Layer 2 of a small transformer language model trained on English Wikipedia (16 layers, counted from 0, width 96).
A neuron's activation on a vector x is SiLU(gate . x) times (in . x), where the dot is the dot product.
The model reads these tokens: "," " Pi" "er" "re" " Dr" "ie" "u" " la" " Ro" "ch" "ell" "e" "," " F" "er" "n" "and" " de" " Bri" "n" "on" "," " Ja" "c" "que"

The vector x that enters this layer's MLP at each token. A number n stands for (n - 500) times 0.0049.
0 ",": 406 547 452 549 222 325 459 373 466 518 480 471 302 549 670 267 399 424 617 119 484 484 401 436 386 589 380 435 415 568 439 461 481 367 520 593 396 349 549 454 515 394 736 508 411 465 544 621 480 374 719 426 528 497 469 515 442 441 514 559 670 420 394 648 460 689 639 510 480 610 387 418 487 550 441 440 584 405 609 569 451 430 439 434 574 385 417 550 440 590 593 451 401 389 747 439
1 " Pi": 413 595 353 667 290 224 477 356 396 513 529 454 434 529 611 429 751 386 589 135 486 435 461 399 353 538 472 607 803 442 530 617 572 425 559 679 595 618 544 683 391 463 535 854 343 351 381 713 519 502 399 535 391 451 317 667 419 539 666 470 577 372 391 484 451 551 625 481 374 486 423 585 502 537 552 526 519 378 535 502 765 535 464 562 617 548 511 341 595 502 542 466 606 683 345 601
2 "er": 330 608 471 675 553 547 495 412 684 445 509 428 402 458 506 638 436 508 619 446 377 503 456 364 466 581 555 696 381 433 569 361 575 393 468 439 471 486 641 510 648 561 378 557 658 532 153 273 310 591 564 534 470 634 625 976 605 684 632 506 591 645 626 531 396 499 536 532 368 473 417 482 479 557 247 485 520 509 419 296 641 560 513 638 530 492 419 429 506 621 444 466 588 438 624 510
3 "re": 339 261 347 524 564 351 393 554 535 476 584 324 372 398 295 294 352 378 571 494 366 509 696 372 651 642 573 555 528 379 535 606 525 412 561 484 482 534 579 569 737 558 425 659 789 581 170 415 403 456 562 525 490 559 670 505 560 745 568 490 497 424 494 623 458 551 363 342 453 689 590 468 620 461 445 442 526 440 496 489 652 577 565 624 456 432 423 459 495 497 479 416 680 449 703 565
4 " Dr": 424 453 458 652 399 546 627 491 522 611 576 679 422 686 532 403 509 468 548 363 246 559 415 449 616 633 320 662 734 407 510 581 740 436 452 551 440 571 636 508 469 341 400 737 557 408 518 742 552 455 477 326 445 466 364 494 573 523 592 568 481 504 386 613 444 641 553 402 511 490 419 328 615 580 348 472 499 437 536 440 608 777 463 580 837 485 471 491 534 654 599 508 553 782 514 502
5 "ie": 457 575 445 779 314 458 601 670 456 654 613 305 484 440 369 495 348 351 705 526 548 517 488 364 558 581 539 770 565 541 591 477 510 431 567 557 584 554 703 402 720 611 498 483 620 327 412 364 412 615 570 652 511 670 539 658 601 520 636 375 441 468 695 533 389 517 560 581 350 477 290 360 452 536 614 455 417 474 539 439 647 495 432 605 711 520 417 474 525 508 572 437 836 465 543 516
6 "u": 473 393 368 731 141 495 507 442 498 530 502 466 421 618 480 634 409 453 523 341 364 480 695 285 438 639 403 326 574 516 438 433 551 316 620 512 805 793 504 338 737 356 607 667 312 454 596 426 288 602 533 547 465 497 631 869 405 586 619 516 671 515 575 408 509 516 524 473 457 701 442 328 477 454 611 455 479 413 425 490 422 327 515 522 546 441 445 515 563 489 539 571 623 630 431 486
7 " la": 346 532 485 692 561 306 466 540 589 626 575 368 388 538 402 368 507 531 479 489 521 581 402 406 396 501 375 528 668 332 526 439 474 403 387 484 445 504 738 484 252 372 509 798 539 406 428 571 625 612 517 545 490 397 383 462 678 566 547 654 482 388 340 632 445 570 529 448 481 630 399 388 521 356 658 453 392 310 563 324 542 530 466 472 552 527 450 512 633 594 461 464 789 577 567 540
8 " Ro": 385 595 390 488 624 354 423 567 487 888 553 272 334 579 612 442 539 552 620 436 639 417 490 407 521 662 466 584 548 335 559 494 510 486 591 561 545 513 595 638 490 314 647 610 512 478 492 747 582 538 571 441 498 527 597 476 623 572 607 534 499 294 499 548 419 510 497 474 402 501 533 442 469 546 578 431 566 365 452 431 578 707 611 672 640 579 366 416 696 601 436 541 552 640 422 548
9 "ch": 384 441 438 604 640 621 553 270 437 494 367 518 439 278 333 529 404 308 525 454 389 335 410 274 429 645 492 359 632 571 598 416 471 497 663 369 645 551 645 530 509 357 412 703 575 495 399 476 344 481 283 541 395 543 688 822 527 536 667 637 341 443 373 633 555 618 393 493 482 584 418 428 457 553 356 413 487 450 457 484 446 454 423 780 628 507 508 471 450 490 549 339 627 503 489 576
10 "ell": 193 386 584 502 598 529 513 502 553 417 483 519 482 305 359 495 448 374 574 459 412 536 395 361 410 618 407 612 633 424 555 429 457 461 455 625 311 614 542 743 589 573 457 408 73 487 391 296 500 311 544 495 497 612 679 791 439 484 672 534 329 467 412 463 412 471 565 470 495 629 495 455 502 566 359 359 554 469 394 454 585 705 487 454 752 634 458 455 475 583 420 367 764 730 586 583
11 "e": 356 425 329 636 505 368 490 392 396 315 428 232 460 435 200 514 362 208 685 546 476 445 347 346 471 636 477 551 567 467 578 332 411 332 532 682 590 610 647 302 745 486 579 546 579 441 212 499 341 485 554 509 503 547 620 597 556 611 638 439 495 648 584 558 438 528 520 438 535 614 458 421 549 452 509 363 528 449 585 411 739 629 468 635 570 588 502 587 510 490 407 481 720 657 623 515
12 ",": 405 529 407 542 283 306 437 397 465 528 477 462 323 508 636 261 370 405 614 181 561 513 350 467 407 588 377 410 447 555 484 421 476 342 507 597 380 438 575 417 537 396 782 428 391 502 544 596 497 366 605 458 481 505 470 549 533 432 562 497 660 474 406 701 472 704 606 541 471 657 440 435 455 582 443 435 583 384 594 594 394 506 427 440 654 411 416 560 425 604 585 426 462 400 711 464
13 " F": 398 601 496 590 607 502 430 338 639 576 633 534 307 591 446 454 495 443 642 483 603 385 514 418 481 741 344 489 608 567 391 504 730 505 522 701 471 646 545 433 310 584 470 472 568 500 294 560 481 552 540 419 396 472 384 635 420 561 677 465 412 332 507 713 443 531 516 407 541 422 565 539 609 585 430 414 548 439 405 441 628 498 435 479 706 602 519 487 529 666 561 441 646 686 477 542
14 "er": 340 608 444 640 631 524 505 437 695 420 512 392 396 481 560 629 416 504 627 459 417 499 496 370 470 581 523 695 370 442 585 369 636 398 495 420 476 462 617 417 637 555 333 520 634 539 155 252 326 631 543 559 466 643 617 883 584 664 653 527 593 672 576 528 417 499 535 544 362 469 383 446 461 552 221 471 521 509 409 302 626 547 520 643 596 485 431 436 503 614 455 469 583 473 641 529
15 "n": 343 344 436 390 475 564 486 349 595 429 466 448 332 420 336 591 457 360 681 297 237 653 421 618 531 554 299 210 568 501 665 540 519 483 658 485 708 522 605 313 720 350 366 562 683 392 477 464 449 509 598 414 434 524 735 773 582 533 665 592 441 659 533 526 454 491 603 401 504 659 355 452 539 492 469 474 544 390 407 471 728 621 561 530 472 562 407 507 556 513 540 494 516 469 685 493
16 "and": 200 427 663 571 363 488 526 561 484 511 376 465 419 191 616 598 370 309 508 466 622 534 655 496 533 642 450 681 370 487 583 431 576 618 505 623 335 372 504 414 718 410 542 500 442 386 384 324 434 518 535 693 404 530 437 796 337 660 491 615 528 458 606 576 459 504 479 346 480 551 491 535 535 676 310 347 494 280 534 488 714 643 430 485 690 535 492 484 384 507 617 489 637 489 525 526
17 " de": 565 619 338 644 470 382 289 555 623 378 511 349 333 269 371 444 337 488 567 503 461 368 679 451 362 530 460 547 654 424 398 424 318 278 470 691 389 507 639 547 330 456 427 643 719 573 462 618 537 644 603 642 438 429 652 435 575 454 605 566 583 494 268 509 431 477 496 456 478 607 578 375 458 518 581 531 493 377 584 476 625 429 412 543 694 532 321 422 523 535 564 425 706 630 566 538
18 " Bri": 388 573 271 496 605 359 536 619 634 676 580 450 406 694 709 371 507 465 601 326 395 489 549 454 524 616 291 754 629 509 629 507 746 389 497 563 647 547 550 555 455 432 438 626 835 353 270 510 415 584 408 622 394 491 643 427 546 360 642 616 479 482 506 500 411 446 632 421 411 577 594 516 650 698 524 526 576 425 417 448 615 747 549 582 536 604 384 426 485 588 635 475 694 590 455 451
19 "n": 339 353 425 449 473 560 497 338 569 445 475 464 329 406 348 604 467 333 672 307 301 670 420 608 517 558 232 224 558 481 703 557 482 488 653 516 702 507 609 296 726 338 363 575 740 422 451 435 419 497 579 415 426 528 718 751 604 521 662 589 430 659 523 496 457 490 576 409 483 658 337 465 535 483 463 468 541 392 411 502 708 579 562 531 561 570 418 520 548 521 537 487 497 480 684 491
20 "on": 443 509 529 675 573 546 249 325 557 395 408 410 425 399 570 474 485 245 547 593 405 612 479 390 555 642 348 501 543 417 769 469 591 601 654 451 560 503 540 486 676 440 444 353 860 544 488 314 468 337 476 594 535 668 561 756 594 575 562 707 360 441 426 441 483 546 441 517 380 574 279 432 531 542 489 364 539 481 651 394 596 561 627 572 682 497 334 411 468 556 494 440 710 516 367 557
21 ",": 399 533 387 536 300 302 447 403 454 509 494 466 332 501 649 274 378 402 621 206 572 512 357 473 401 582 372 412 442 566 508 412 477 345 501 597 394 435 580 403 544 385 776 410 393 509 537 573 509 363 601 464 471 512 479 535 545 432 563 492 668 467 389 713 476 706 616 548 470 659 443 435 457 582 442 439 587 379 589 603 382 492 430 441 663 420 420 562 433 601 582 416 454 422 715 470
22 " Ja": 417 579 409 721 578 272 506 411 610 676 533 546 352 452 518 472 404 670 554 350 582 457 568 325 469 580 347 523 515 358 469 369 623 342 572 717 567 572 632 517 525 483 362 716 655 279 404 658 685 487 452 572 463 442 342 424 468 549 551 552 456 610 403 473 420 604 519 503 446 476 521 489 534 540 507 450 561 441 527 459 660 612 664 487 568 591 422 316 633 636 557 585 583 737 402 484
23 "c": 392 453 364 531 482 496 353 368 553 404 354 515 402 232 352 334 486 367 569 568 465 452 412 479 376 509 431 350 648 407 420 491 469 514 649 455 640 470 593 544 626 432 683 583 611 479 309 337 528 653 329 511 466 469 440 613 476 711 685 479 505 590 477 699 440 445 631 493 416 627 488 433 586 444 282 492 467 470 388 421 859 307 380 440 601 608 414 461 610 616 607 565 717 421 431 472
24 "que": 437 360 500 655 436 420 551 606 491 592 650 456 373 276 324 136 354 454 489 550 742 488 481 360 451 467 544 559 585 383 552 555 762 429 447 542 740 486 622 543 587 581 418 648 616 481 96 306 447 446 384 645 531 613 655 639 618 604 610 448 572 458 449 732 449 568 458 474 439 635 559 492 478 466 486 495 466 408 590 585 646 524 471 610 497 559 450 373 547 548 422 277 806 424 522 537

Each question shows the input weights of one neuron of the MLP. A number n stands for (n - 500) times 0.0012.

n177 gate: 527 464 479 487 519 483 484 490 497 496 483 516 502 512 482 519 487 506 502 492 513 503 474 485 535 508 477 499 515 501 514 502 525 537 472 509 498 472 447 496 504 488 515 504 459 500 505 523 494 516 491 505 501 523 513 492 478 519 470 511 494 503 533 502 470 528 499 494 463 498 512 479 513 507 516 551 512 505 509 499 507 504 436 502 482 501 476 507 494 510 496 503 489 521 494 535
n177 in: 494 513 560 499 518 515 507 503 483 504 517 469 501 493 487 498 505 493 491 505 496 510 522 477 481 505 486 492 491 511 489 456 500 518 509 512 505 511 516 504 487 515 495 503 505 505 507 498 514 469 499 519 487 528 535 497 511 475 475 488 528 497 482 496 503 504 522 489 517 509 490 481 517 482 476 508 445 491 525 524 507 487 482 463 505 502 505 502 484 453 498 508 509 534 532 469
Its two highest activations, in order, are on tokens 2 "er", 14 "er"

n246 gate: 440 453 473 454 418 496 384 575 641 445 540 734 613 511 400 688 406 617 482 626 404 426 310 459 424 638 587 368 582 519 677 301 454 434 524 354 259 790 605 729 400 411 600 769 431 497 524 646 579 440 525 469 396 400 324 645 386 384 479 647 438 483 684 576 384 369 327 368 799 557 574 542 506 703 660 564 379 561 491 439 607 485 338 387 345 526 433 532 590 698 481 497 588 510 480 556
n246 in: 502 350 483 517 715 681 568 463 309 598 342 646 387 453 531 470 710 414 551 764 483 392 576 590 323 504 589 403 587 400 369 509 438 397 476 425 462 389 826 559 484 361 566 482 319 492 544 437 658 479 540 610 534 480 514 488 555 566 374 762 456 684 488 479 544 622 323 389 429 439 593 569 646 563 619 557 607 340 653 502 472 532 493 538 496 507 609 259 560 559 660 442 418 586 655 793
On which token does it fire most? 7 " la"

n248 gate: 531 451 686 536 497 510 383 660 325 443 549 483 566 461 287 554 463 664 716 412 453 601 646 406 597 554 685 464 487 410 641 227 400 373 504 564 354 618 660 656 557 597 686 445 492 494 584 591 502 619 468 474 497 381 598 576 627 404 627 691 329 405 756 400 563 436 335 515 716 522 778 318 519 795 655 611 682 415 494 424 605 682 413 422 147 563 297 555 444 482 475 499 547 525 464 535
n248 in: 540 437 382 421 501 523 439 559 549 367 503 441 400 349 327 598 493 517 616 617 511 528 550 409 760 542 425 386 531 322 728 310 536 230 415 507 314 585 457 549 716 521 595 583 380 592 550 457 465 383 225 545 461 586 621 547 653 403 520 585 427 546 501 484 694 551 464 400 621 542 703 433 466 699 592 521 739 614 457 461 477 413 516 587 400 366 506 488 479 471 736 368 694 685 295 497
Its three highest activations, in order, are on tokens 10 "ell", 11 "e", 3 "re"

n124 gate: 432 595 447 345 595 558 751 395 522 698 586 511 680 526 586 384 541 456 565 670 570 596 609 523 554 494 511 715 567 423 460 625 590 685 547 408 561 526 533 459 402 635 223 463 668 353 510 489 463 444 547 516 424 446 339 325 499 543 332 423 454 391 402 455 480 542 540 683 325 585 366 502 616 397 698 418 510 492 460 566 516 446 515 532 515 447 543 429 611 482 496 561 515 551 531 468
n124 in: 638 476 519 547 324 498 317 603 608 259 452 600 416 464 290 607 474 534 338 424 511 399 236 567 492 520 443 450 492 456 544 453 413 410 521 706 505 432 424 459 390 448 640 595 488 660 345 407 445 503 611 497 694 612 703 764 572 527 472 415 620 624 646 496 710 399 565 323 444 426 527 610 434 528 386 613 512 448 396 570 370 417 618 480 500 574 473 492 241 614 645 405 557 470 449 615
On which token does it fire most? 24 "que"

n20 gate: 596 566 288 597 525 354 551 395 468 389 403 459 540 550 526 345 446 424 494 657 601 436 405 708 438 407 374 370 453 519 570 559 400 493 426 620 534 333 355 487 402 511 566 521 335 529 361 378 506 583 626 343 487 577 489 530 710 481 451 473 503 565 475 660 464 549 503 502 647 347 563 623 605 452 582 454 532 404 417 589 307 489 729 456 549 510 400 480 617 487 472 579 548 447 447 444
n20 in: 560 512 358 604 541 321 585 428 444 431 416 505 538 555 545 360 454 438 516 664 568 361 351 607 381 419 454 374 397 539 493 607 409 532 406 611 535 338 358 552 405 492 466 619 325 496 382 399 513 545 625 430 394 538 507 519 654 513 447 474 486 563 441 678 469 501 591 463 718 333 485 638 536 445 550 478 561 434 496 563 377 499 715 389 548 562 444 512 596 367 533 569 537 486 490 440
On which token does it fire most, and how strongly? 21 ",", at about 0.34

n188 gate: 585 434 545 541 436 340 423 440 619 460 471 604 658 401 210 504 463 772 343 314 490 514 485 496 623 339 480 566 460 374 501 408 446 543 473 491 397 697 336 690 723 312 575 651 460 570 400 662 415 284 536 492 327 519 543 769 474 552 566 425 638 441 622 599 458 458 547 739 551 585 581 715 736 623 606 648 385 476 463 319 518 785 395 581 478 520 274 607 327 734 620 375 713 462 425 501
n188 in: 532 515 443 485 326 527 415 488 652 470 329 514 600 507 336 485 552 590 511 462 426 523 520 422 651 343 561 530 438 413 489 393 476 471 600 503 343 568 345 497 708 343 554 452 429 655 463 600 445 236 397 585 337 506 443 657 543 567 460 595 692 583 566 690 576 351 504 581 434 642 512 547 611 675 439 550 422 300 574 257 588 600 477 596 352 520 476 559 495 713 640 498 791 497 309 402
On which token does it fire most? 2 "er"

n39 gate: 603 567 235 508 503 573 681 271 508 416 708 338 575 405 613 661 421 463 629 504 540 509 487 380 321 407 470 513 512 479 708 540 572 438 431 418 279 502 559 668 447 451 498 557 645 379 598 267 551 611 561 74 558 302 483 395 371 430 699 457 517 375 463 542 626 514 413 555 527 493 531 606 575 423 817 559 551 427 440 494 367 596 361 462 597 521 409 584 379 633 465 501 539 365 408 560
n39 in: 625 616 375 428 503 575 725 393 535 395 588 397 427 404 587 578 378 575 418 506 611 576 532 434 301 403 485 532 523 526 643 481 659 415 499 409 251 540 495 665 457 504 471 441 578 435 560 339 552 728 591 135 538 325 464 378 477 397 721 429 510 360 387 473 614 503 432 576 479 515 511 540 434 476 760 500 517 445 505 381 389 721 454 471 531 610 487 646 274 594 472 544 589 382 486 611
On which token does it fire most, and how strongly? 7 " la", at about 0.34

n95 gate: 575 692 572 474 563 469 417 603 582 603 392 479 562 576 529 697 371 391 600 544 564 554 598 636 479 793 479 428 590 527 514 457 498 511 409 435 393 510 435 568 471 809 457 410 402 540 570 432 531 452 534 328 634 604 551 324 421 574 520 772 527 510 402 456 466 470 376 595 579 402 616 468 487 324 486 485 464 437 621 479 547 349 505 438 506 739 452 433 491 485 573 678 516 525 625 516
n95 in: 593 651 533 404 546 475 393 549 544 686 469 520 540 555 521 627 368 457 638 566 550 566 540 687 452 690 463 370 539 590 622 434 464 534 393 537 360 509 419 538 511 726 448 430 413 558 558 419 444 464 494 378 523 580 625 390 362 586 486 764 556 512 545 422 476 493 347 620 571 463 596 553 530 299 432 548 554 438 607 531 518 432 434 515 555 594 534 421 535 527 568 650 527 516 604 553
Its two highest activations, in order, are on tokens 1 " Pi", 24 "que"

n232 gate: 790 624 521 433 647 421 364 571 570 643 526 463 567 591 686 389 419 327 552 582 517 532 497 596 432 285 642 527 549 579 456 611 481 461 667 467 644 477 412 558 345 517 380 415 279 292 773 377 623 403 557 400 345 584 341 347 327 561 364 453 392 671 358 271 472 660 375 648 633 419 469 381 364 405 394 665 426 496 834 557 397 382 543 612 625 635 522 587 461 476 450 371 480 575 678 488
n232 in: 752 452 587 420 551 425 324 631 620 566 439 470 600 519 607 332 387 264 587 516 572 521 529 544 592 275 522 571 495 590 475 603 426 504 612 417 609 466 249 441 485 382 332 528 460 424 677 340 485 401 567 365 367 631 383 375 445 534 418 366 541 697 344 351 535 623 474 626 538 476 418 399 431 522 430 510 458 546 819 379 377 396 612 602 782 599 551 576 449 445 481 343 529 598 629 514
On which token does it fire most, and how strongly? 13 " F", at about 0.34

n217 gate: 230 402 474 683 634 653 542 424 415 511 615 410 613 530 561 531 583 502 371 480 262 576 586 356 398 407 480 323 538 534 528 524 634 598 438 624 499 421 619 327 559 595 638 238 513 550 530 555 570 650 391 489 577 312 601 493 430 546 492 618 427 384 480 569 427 320 420 497 449 445 635 478 477 520 482 674 551 610 572 747 516 525 317 474 306 532 413 475 256 512 477 532 447 375 649 436
n217 in: 267 266 521 662 582 646 532 426 429 444 705 487 569 610 513 524 590 473 464 439 311 602 493 310 485 499 594 311 431 537 599 537 633 568 424 494 483 447 480 351 533 516 641 388 532 549 405 440 506 624 315 412 407 349 555 500 465 576 453 511 515 385 478 520 420 351 426 468 532 447 582 516 527 532 487 651 610 562 592 648 557 381 465 484 397 491 421 449 243 456 606 543 535 356 575 481
Its three highest activations, in order, are on tokens 8 " Ro", 22 " Ja", 17 " de"

n252 gate: 431 623 617 568 563 636 410 543 517 560 440 432 477 351 504 535 413 494 599 611 284 432 459 653 567 515 590 366 451 581 511 327 502 545 358 516 502 673 628 434 572 595 391 378 522 703 527 681 470 384 485 532 566 440 461 471 497 591 553 773 710 461 534 743 477 545 339 422 428 513 632 636 511 543 618 476 328 498 475 497 469 569 437 511 370 465 403 351 560 449 520 441 492 515 572 466
n252 in: 443 596 618 703 518 663 288 466 622 596 476 536 431 307 509 513 372 652 598 535 383 407 351 747 625 458 499 408 475 623 506 414 571 520 315 635 534 636 579 467 681 618 422 462 433 712 548 496 298 393 503 441 550 546 500 472 523 594 701 662 765 596 534 693 443 513 363 570 380 436 684 620 544 514 723 535 451 599 417 487 489 496 435 598 460 407 424 368 413 443 595 383 534 507 413 534
On which token does it fire most? 2 "er"

n105 gate: 466 762 413 515 527 386 563 563 531 510 379 605 457 328 652 378 497 498 615 578 516 287 665 513 411 369 456 569 621 710 618 584 597 527 420 321 433 574 631 300 484 539 511 555 482 343 592 542 603 449 355 307 400 423 494 376 304 532 389 612 470 685 505 458 382 419 407 488 568 512 746 342 521 511 676 665 448 493 625 542 543 434 489 551 455 513 510 525 539 675 515 380 253 546 583 631
n105 in: 583 533 545 495 440 499 520 463 596 397 629 453 608 642 377 536 668 681 465 515 428 550 430 482 484 725 464 385 406 342 421 407 448 534 464 733 533 466 385 540 514 449 457 432 460 638 386 472 411 464 589 486 518 544 374 616 780 607 401 465 543 280 596 629 513 473 645 379 478 585 297 705 399 414 353 377 457 497 375 475 351 652 471 669 376 382 494 480 484 254 439 623 757 504 405 495
On which token does it fire most? 23 "c"

n251 gate: 493 670 384 525 400 314 460 400 553 483 344 651 680 696 535 494 384 708 634 643 803 532 327 454 468 517 437 387 493 395 693 545 592 488 476 618 254 420 631 684 594 595 691 601 418 638 660 524 341 441 681 567 453 474 327 411 457 471 668 579 391 777 609 445 536 545 520 441 410 432 543 290 543 497 477 500 298 468 370 361 358 388 567 651 645 370 548 543 631 426 568 325 464 362 393 472
n251 in: 503 657 448 559 375 315 564 318 573 544 314 591 571 602 509 493 432 764 360 561 756 595 391 516 379 463 473 477 485 367 570 512 517 525 475 492 398 461 633 641 749 562 622 590 443 703 564 451 236 538 790 617 480 491 292 492 518 598 690 530 416 587 620 525 615 544 566 446 337 455 497 349 576 572 458 587 461 508 558 384 456 314 604 585 494 527 557 583 630 471 528 478 562 301 448 391
On which token does it fire most? 12 ","

n200 gate: 467 620 663 682 649 489 555 517 542 470 548 418 545 477 521 563 708 478 349 325 464 586 762 545 386 453 601 558 593 608 466 432 579 504 514 536 569 434 558 421 557 535 474 484 658 536 522 646 540 510 396 612 509 450 555 371 514 495 509 584 585 526 427 438 517 537 516 502 502 572 488 500 543 401 277 564 362 447 579 504 282 492 605 379 547 660 631 528 498 494 448 556 491 443 590 402
n200 in: 390 624 698 702 619 438 501 417 476 426 551 486 440 445 510 557 705 528 479 377 459 619 588 592 495 430 558 539 603 699 473 437 456 363 459 444 456 441 531 458 629 559 535 583 609 622 573 671 520 482 371 634 400 499 527 466 377 543 515 603 567 551 427 398 584 580 498 495 545 531 573 547 561 410 319 591 324 387 529 502 380 472 647 340 461 739 437 478 546 553 528 448 552 451 450 518
On which token does it fire most? 22 " Ja"

n210 gate: 559 665 574 527 429 533 387 422 253 349 604 703 489 499 557 437 478 319 325 728 488 531 538 547 485 497 427 524 536 380 456 527 457 417 595 631 608 384 542 488 501 343 340 596 721 549 649 569 309 395 532 481 468 582 773 417 684 540 330 387 557 515 476 662 406 236 578 543 479 442 508 417 294 492 432 410 640 450 380 583 509 437 652 565 545 320 479 484 429 594 501 464 385 588 512 542
n210 in: 450 563 465 598 448 632 429 346 331 483 678 514 501 503 464 517 334 441 625 812 413 426 580 398 416 354 470 358 428 408 603 443 546 571 475 568 522 450 306 384 408 456 318 467 581 570 570 494 384 523 490 486 486 538 639 466 607 472 307 555 559 297 396 456 336 303 426 461 510 463 376 495 453 568 471 537 623 451 507 616 534 627 456 301 404 322 420 493 425 442 437 407 496 522 444 454
Its three highest activations, in order, are on tokens 20 "on", 17 " de", 1 " Pi"

n17 gate: 394 611 592 570 532 324 532 427 572 430 492 472 550 693 397 542 267 417 595 583 466 421 557 739 549 456 433 481 734 632 446 623 552 371 339 640 520 297 435 556 466 617 498 421 171 457 432 507 536 620 651 445 402 561 514 492 482 416 393 481 365 568 478 513 572 580 530 666 611 448 526 598 400 427 439 585 384 461 543 579 383 585 600 306 581 633 451 451 681 459 563 470 439 387 438 464
n17 in: 535 433 521 453 589 542 448 329 508 589 463 616 521 336 480 475 565 620 461 379 466 527 469 231 463 576 523 623 251 384 537 517 582 527 646 319 340 593 519 400 427 409 486 491 527 616 530 581 496 577 445 482 647 495 431 496 440 506 379 653 689 452 528 507 495 429 579 359 534 465 474 415 483 632 677 557 671 522 491 407 677 336 400 720 358 443 437 594 290 451 478 625 468 614 505 477
On which token does it fire most, and how strongly? 24 "que", at about 0.16

n154 gate: 751 542 324 500 356 581 487 477 407 635 684 421 772 577 524 510 522 610 418 694 715 544 454 507 559 489 394 559 217 336 579 464 531 570 638 661 462 439 559 563 612 380 434 406 576 544 526 430 373 445 382 403 358 632 434 515 532 532 695 409 516 686 421 525 561 584 639 505 409 430 498 545 428 323 444 304 670 534 339 500 530 439 563 581 648 367 455 780 366 431 532 462 423 564 459 381
n154 in: 718 354 318 402 342 316 359 479 552 521 520 462 649 591 403 491 453 483 495 572 736 548 434 616 596 475 360 643 334 347 449 509 568 581 654 534 436 427 369 568 596 516 457 587 333 660 423 369 489 544 429 396 463 613 507 486 649 455 604 454 427 704 450 499 601 528 684 450 404 492 550 383 343 472 429 287 651 534 393 412 491 428 505 614 583 406 525 694 431 457 526 469 527 564 346 437
Its two highest activations, in order, are on tokens 7 " la", 14 "er"

n173 gate: 512 574 585 400 491 316 277 678 589 707 336 725 352 455 402 684 277 371 530 656 473 529 513 512 673 537 611 332 520 548 642 381 505 463 595 599 323 496 434 455 573 646 526 290 343 585 568 375 555 573 481 616 575 579 591 445 539 315 550 666 476 642 577 455 390 897 581 550 678 475 448 322 535 570 531 521 606 424 537 460 593 505 443 456 441 746 432 453 499 460 176 600 564 489 391 517
n173 in: 257 477 626 446 496 547 426 693 372 682 459 692 429 522 495 641 400 385 573 599 547 593 561 481 713 511 534 379 399 519 601 530 458 445 646 669 380 543 495 580 581 409 465 481 460 723 588 389 438 629 604 555 548 559 503 517 458 491 566 542 636 514 562 542 305 708 602 472 699 664 721 230 295 499 480 506 579 410 703 453 560 415 351 586 376 646 428 336 492 526 271 651 421 403 559 416
Its three highest activations, in order, are on tokens 16 "and", 10 "ell", 1 " Pi"

n11 gate: 454 607 500 449 472 452 395 499 553 372 440 556 602 456 520 472 502 542 547 555 455 490 472 476 541 620 517 393 568 590 560 534 448 433 390 561 410 535 625 493 434 467 571 552 506 529 566 521 383 551 532 470 519 452 434 512 512 512 528 530 468 437 524 529 314 521 420 418 474 422 569 518 451 592 557 576 458 491 460 516 498 409 440 551 402 564 482 362 427 632 459 432 382 514 439 496
n11 in: 607 376 617 527 548 383 461 585 539 619 415 428 491 540 498 561 391 558 467 456 520 560 456 521 632 387 535 512 526 608 545 473 549 514 472 554 492 526 411 485 569 561 445 482 332 531 512 543 548 572 459 542 497 466 561 425 483 458 425 403 516 479 505 509 580 517 499 516 456 554 451 404 461 552 428 573 511 334 451 439 585 508 439 447 548 619 437 522 504 547 417 462 472 492 538 499
On which token does it fire most? 20 "on"

n120 gate: 542 474 526 192 640 343 385 468 606 522 406 406 509 486 367 615 502 544 538 557 712 482 555 539 578 413 469 436 533 620 479 392 372 343 439 576 432 633 471 454 596 506 426 183 253 673 386 502 656 720 454 488 516 378 653 482 504 364 506 613 509 497 539 400 559 477 563 609 575 530 465 426 521 613 481 503 665 522 559 264 543 650 375 741 367 662 481 466 535 504 306 630 456 386 568 401
n120 in: 546 479 388 720 509 645 515 543 485 495 611 564 427 505 607 449 436 596 465 472 402 524 438 402 396 566 543 556 543 406 413 629 528 726 477 489 406 423 558 651 366 552 563 837 598 359 584 437 387 325 563 691 355 618 411 451 522 638 517 322 369 581 530 587 413 512 427 355 415 472 604 534 562 362 584 576 332 354 531 734 419 382 612 332 587 366 466 586 439 533 697 383 616 552 582 607
On which token does it fire most? 17 " de"

n57 gate: 366 414 607 514 508 492 487 515 292 474 413 565 469 577 504 495 631 455 462 613 274 443 377 500 455 621 439 470 499 408 465 500 340 467 338 428 535 483 668 673 580 452 629 602 551 485 397 467 214 332 526 584 306 634 395 716 449 541 293 428 419 329 643 626 399 362 439 474 648 451 741 583 570 321 608 567 308 282 697 532 550 501 627 457 419 528 334 448 500 672 561 548 503 456 504 501
n57 in: 426 432 479 561 461 579 537 400 498 375 446 477 535 484 461 561 563 655 482 413 449 546 490 444 591 590 424 502 568 436 348 507 354 645 425 456 601 631 500 580 642 394 539 645 618 603 337 625 453 482 498 603 408 534 625 658 591 527 409 367 442 561 555 660 493 479 510 527 463 607 570 520 655 508 596 508 530 410 597 510 392 431 668 407 472 553 308 570 585 441 527 610 538 539 352 362
On which token does it fire most? 3 "re"

n193 gate: 589 427 635 535 710 385 532 487 489 588 561 448 534 566 551 537 445 424 615 451 514 545 489 593 509 513 798 597 407 524 463 604 385 500 477 592 504 362 290 471 604 592 525 290 300 524 622 603 500 594 463 655 459 393 516 415 408 372 561 638 480 384 522 480 360 599 586 515 442 498 616 493 399 338 381 702 511 425 375 540 505 409 303 441 463 534 350 534 616 477 392 569 432 553 685 492
n193 in: 401 617 609 488 411 471 474 686 592 396 439 499 453 566 511 479 669 467 454 514 389 472 638 539 378 399 643 489 481 564 541 535 315 693 669 426 456 452 728 497 514 469 581 490 487 581 517 729 372 434 442 543 642 340 560 599 585 509 531 514 522 338 606 443 460 389 380 385 437 496 555 386 413 406 371 435 354 420 592 436 534 504 386 437 358 519 314 443 531 673 354 528 556 487 490 438
On which token does it fire most? 22 " Ja"

n194 gate: 381 368 513 559 564 596 570 346 163 583 386 399 468 585 702 378 494 433 378 572 320 434 501 509 227 466 404 443 504 428 416 526 490 655 477 378 535 346 608 382 339 509 297 543 619 380 668 504 572 642 520 647 572 534 510 487 507 451 253 539 653 426 461 469 428 518 694 348 303 483 500 544 388 280 515 591 491 530 601 842 424 368 487 434 416 542 504 596 476 538 331 490 240 448 617 334
n194 in: 559 664 555 419 451 361 403 588 685 332 708 646 596 510 336 588 533 592 607 370 662 476 524 564 746 642 540 558 486 562 696 457 418 350 573 434 416 747 468 568 589 526 824 522 474 579 511 465 415 416 528 361 362 432 426 594 488 458 689 393 272 392 515 450 528 543 238 534 659 497 558 552 626 674 574 385 594 492 333 385 572 617 505 442 545 457 439 293 539 697 673 430 584 702 401 641
On which token does it fire most? 24 "que"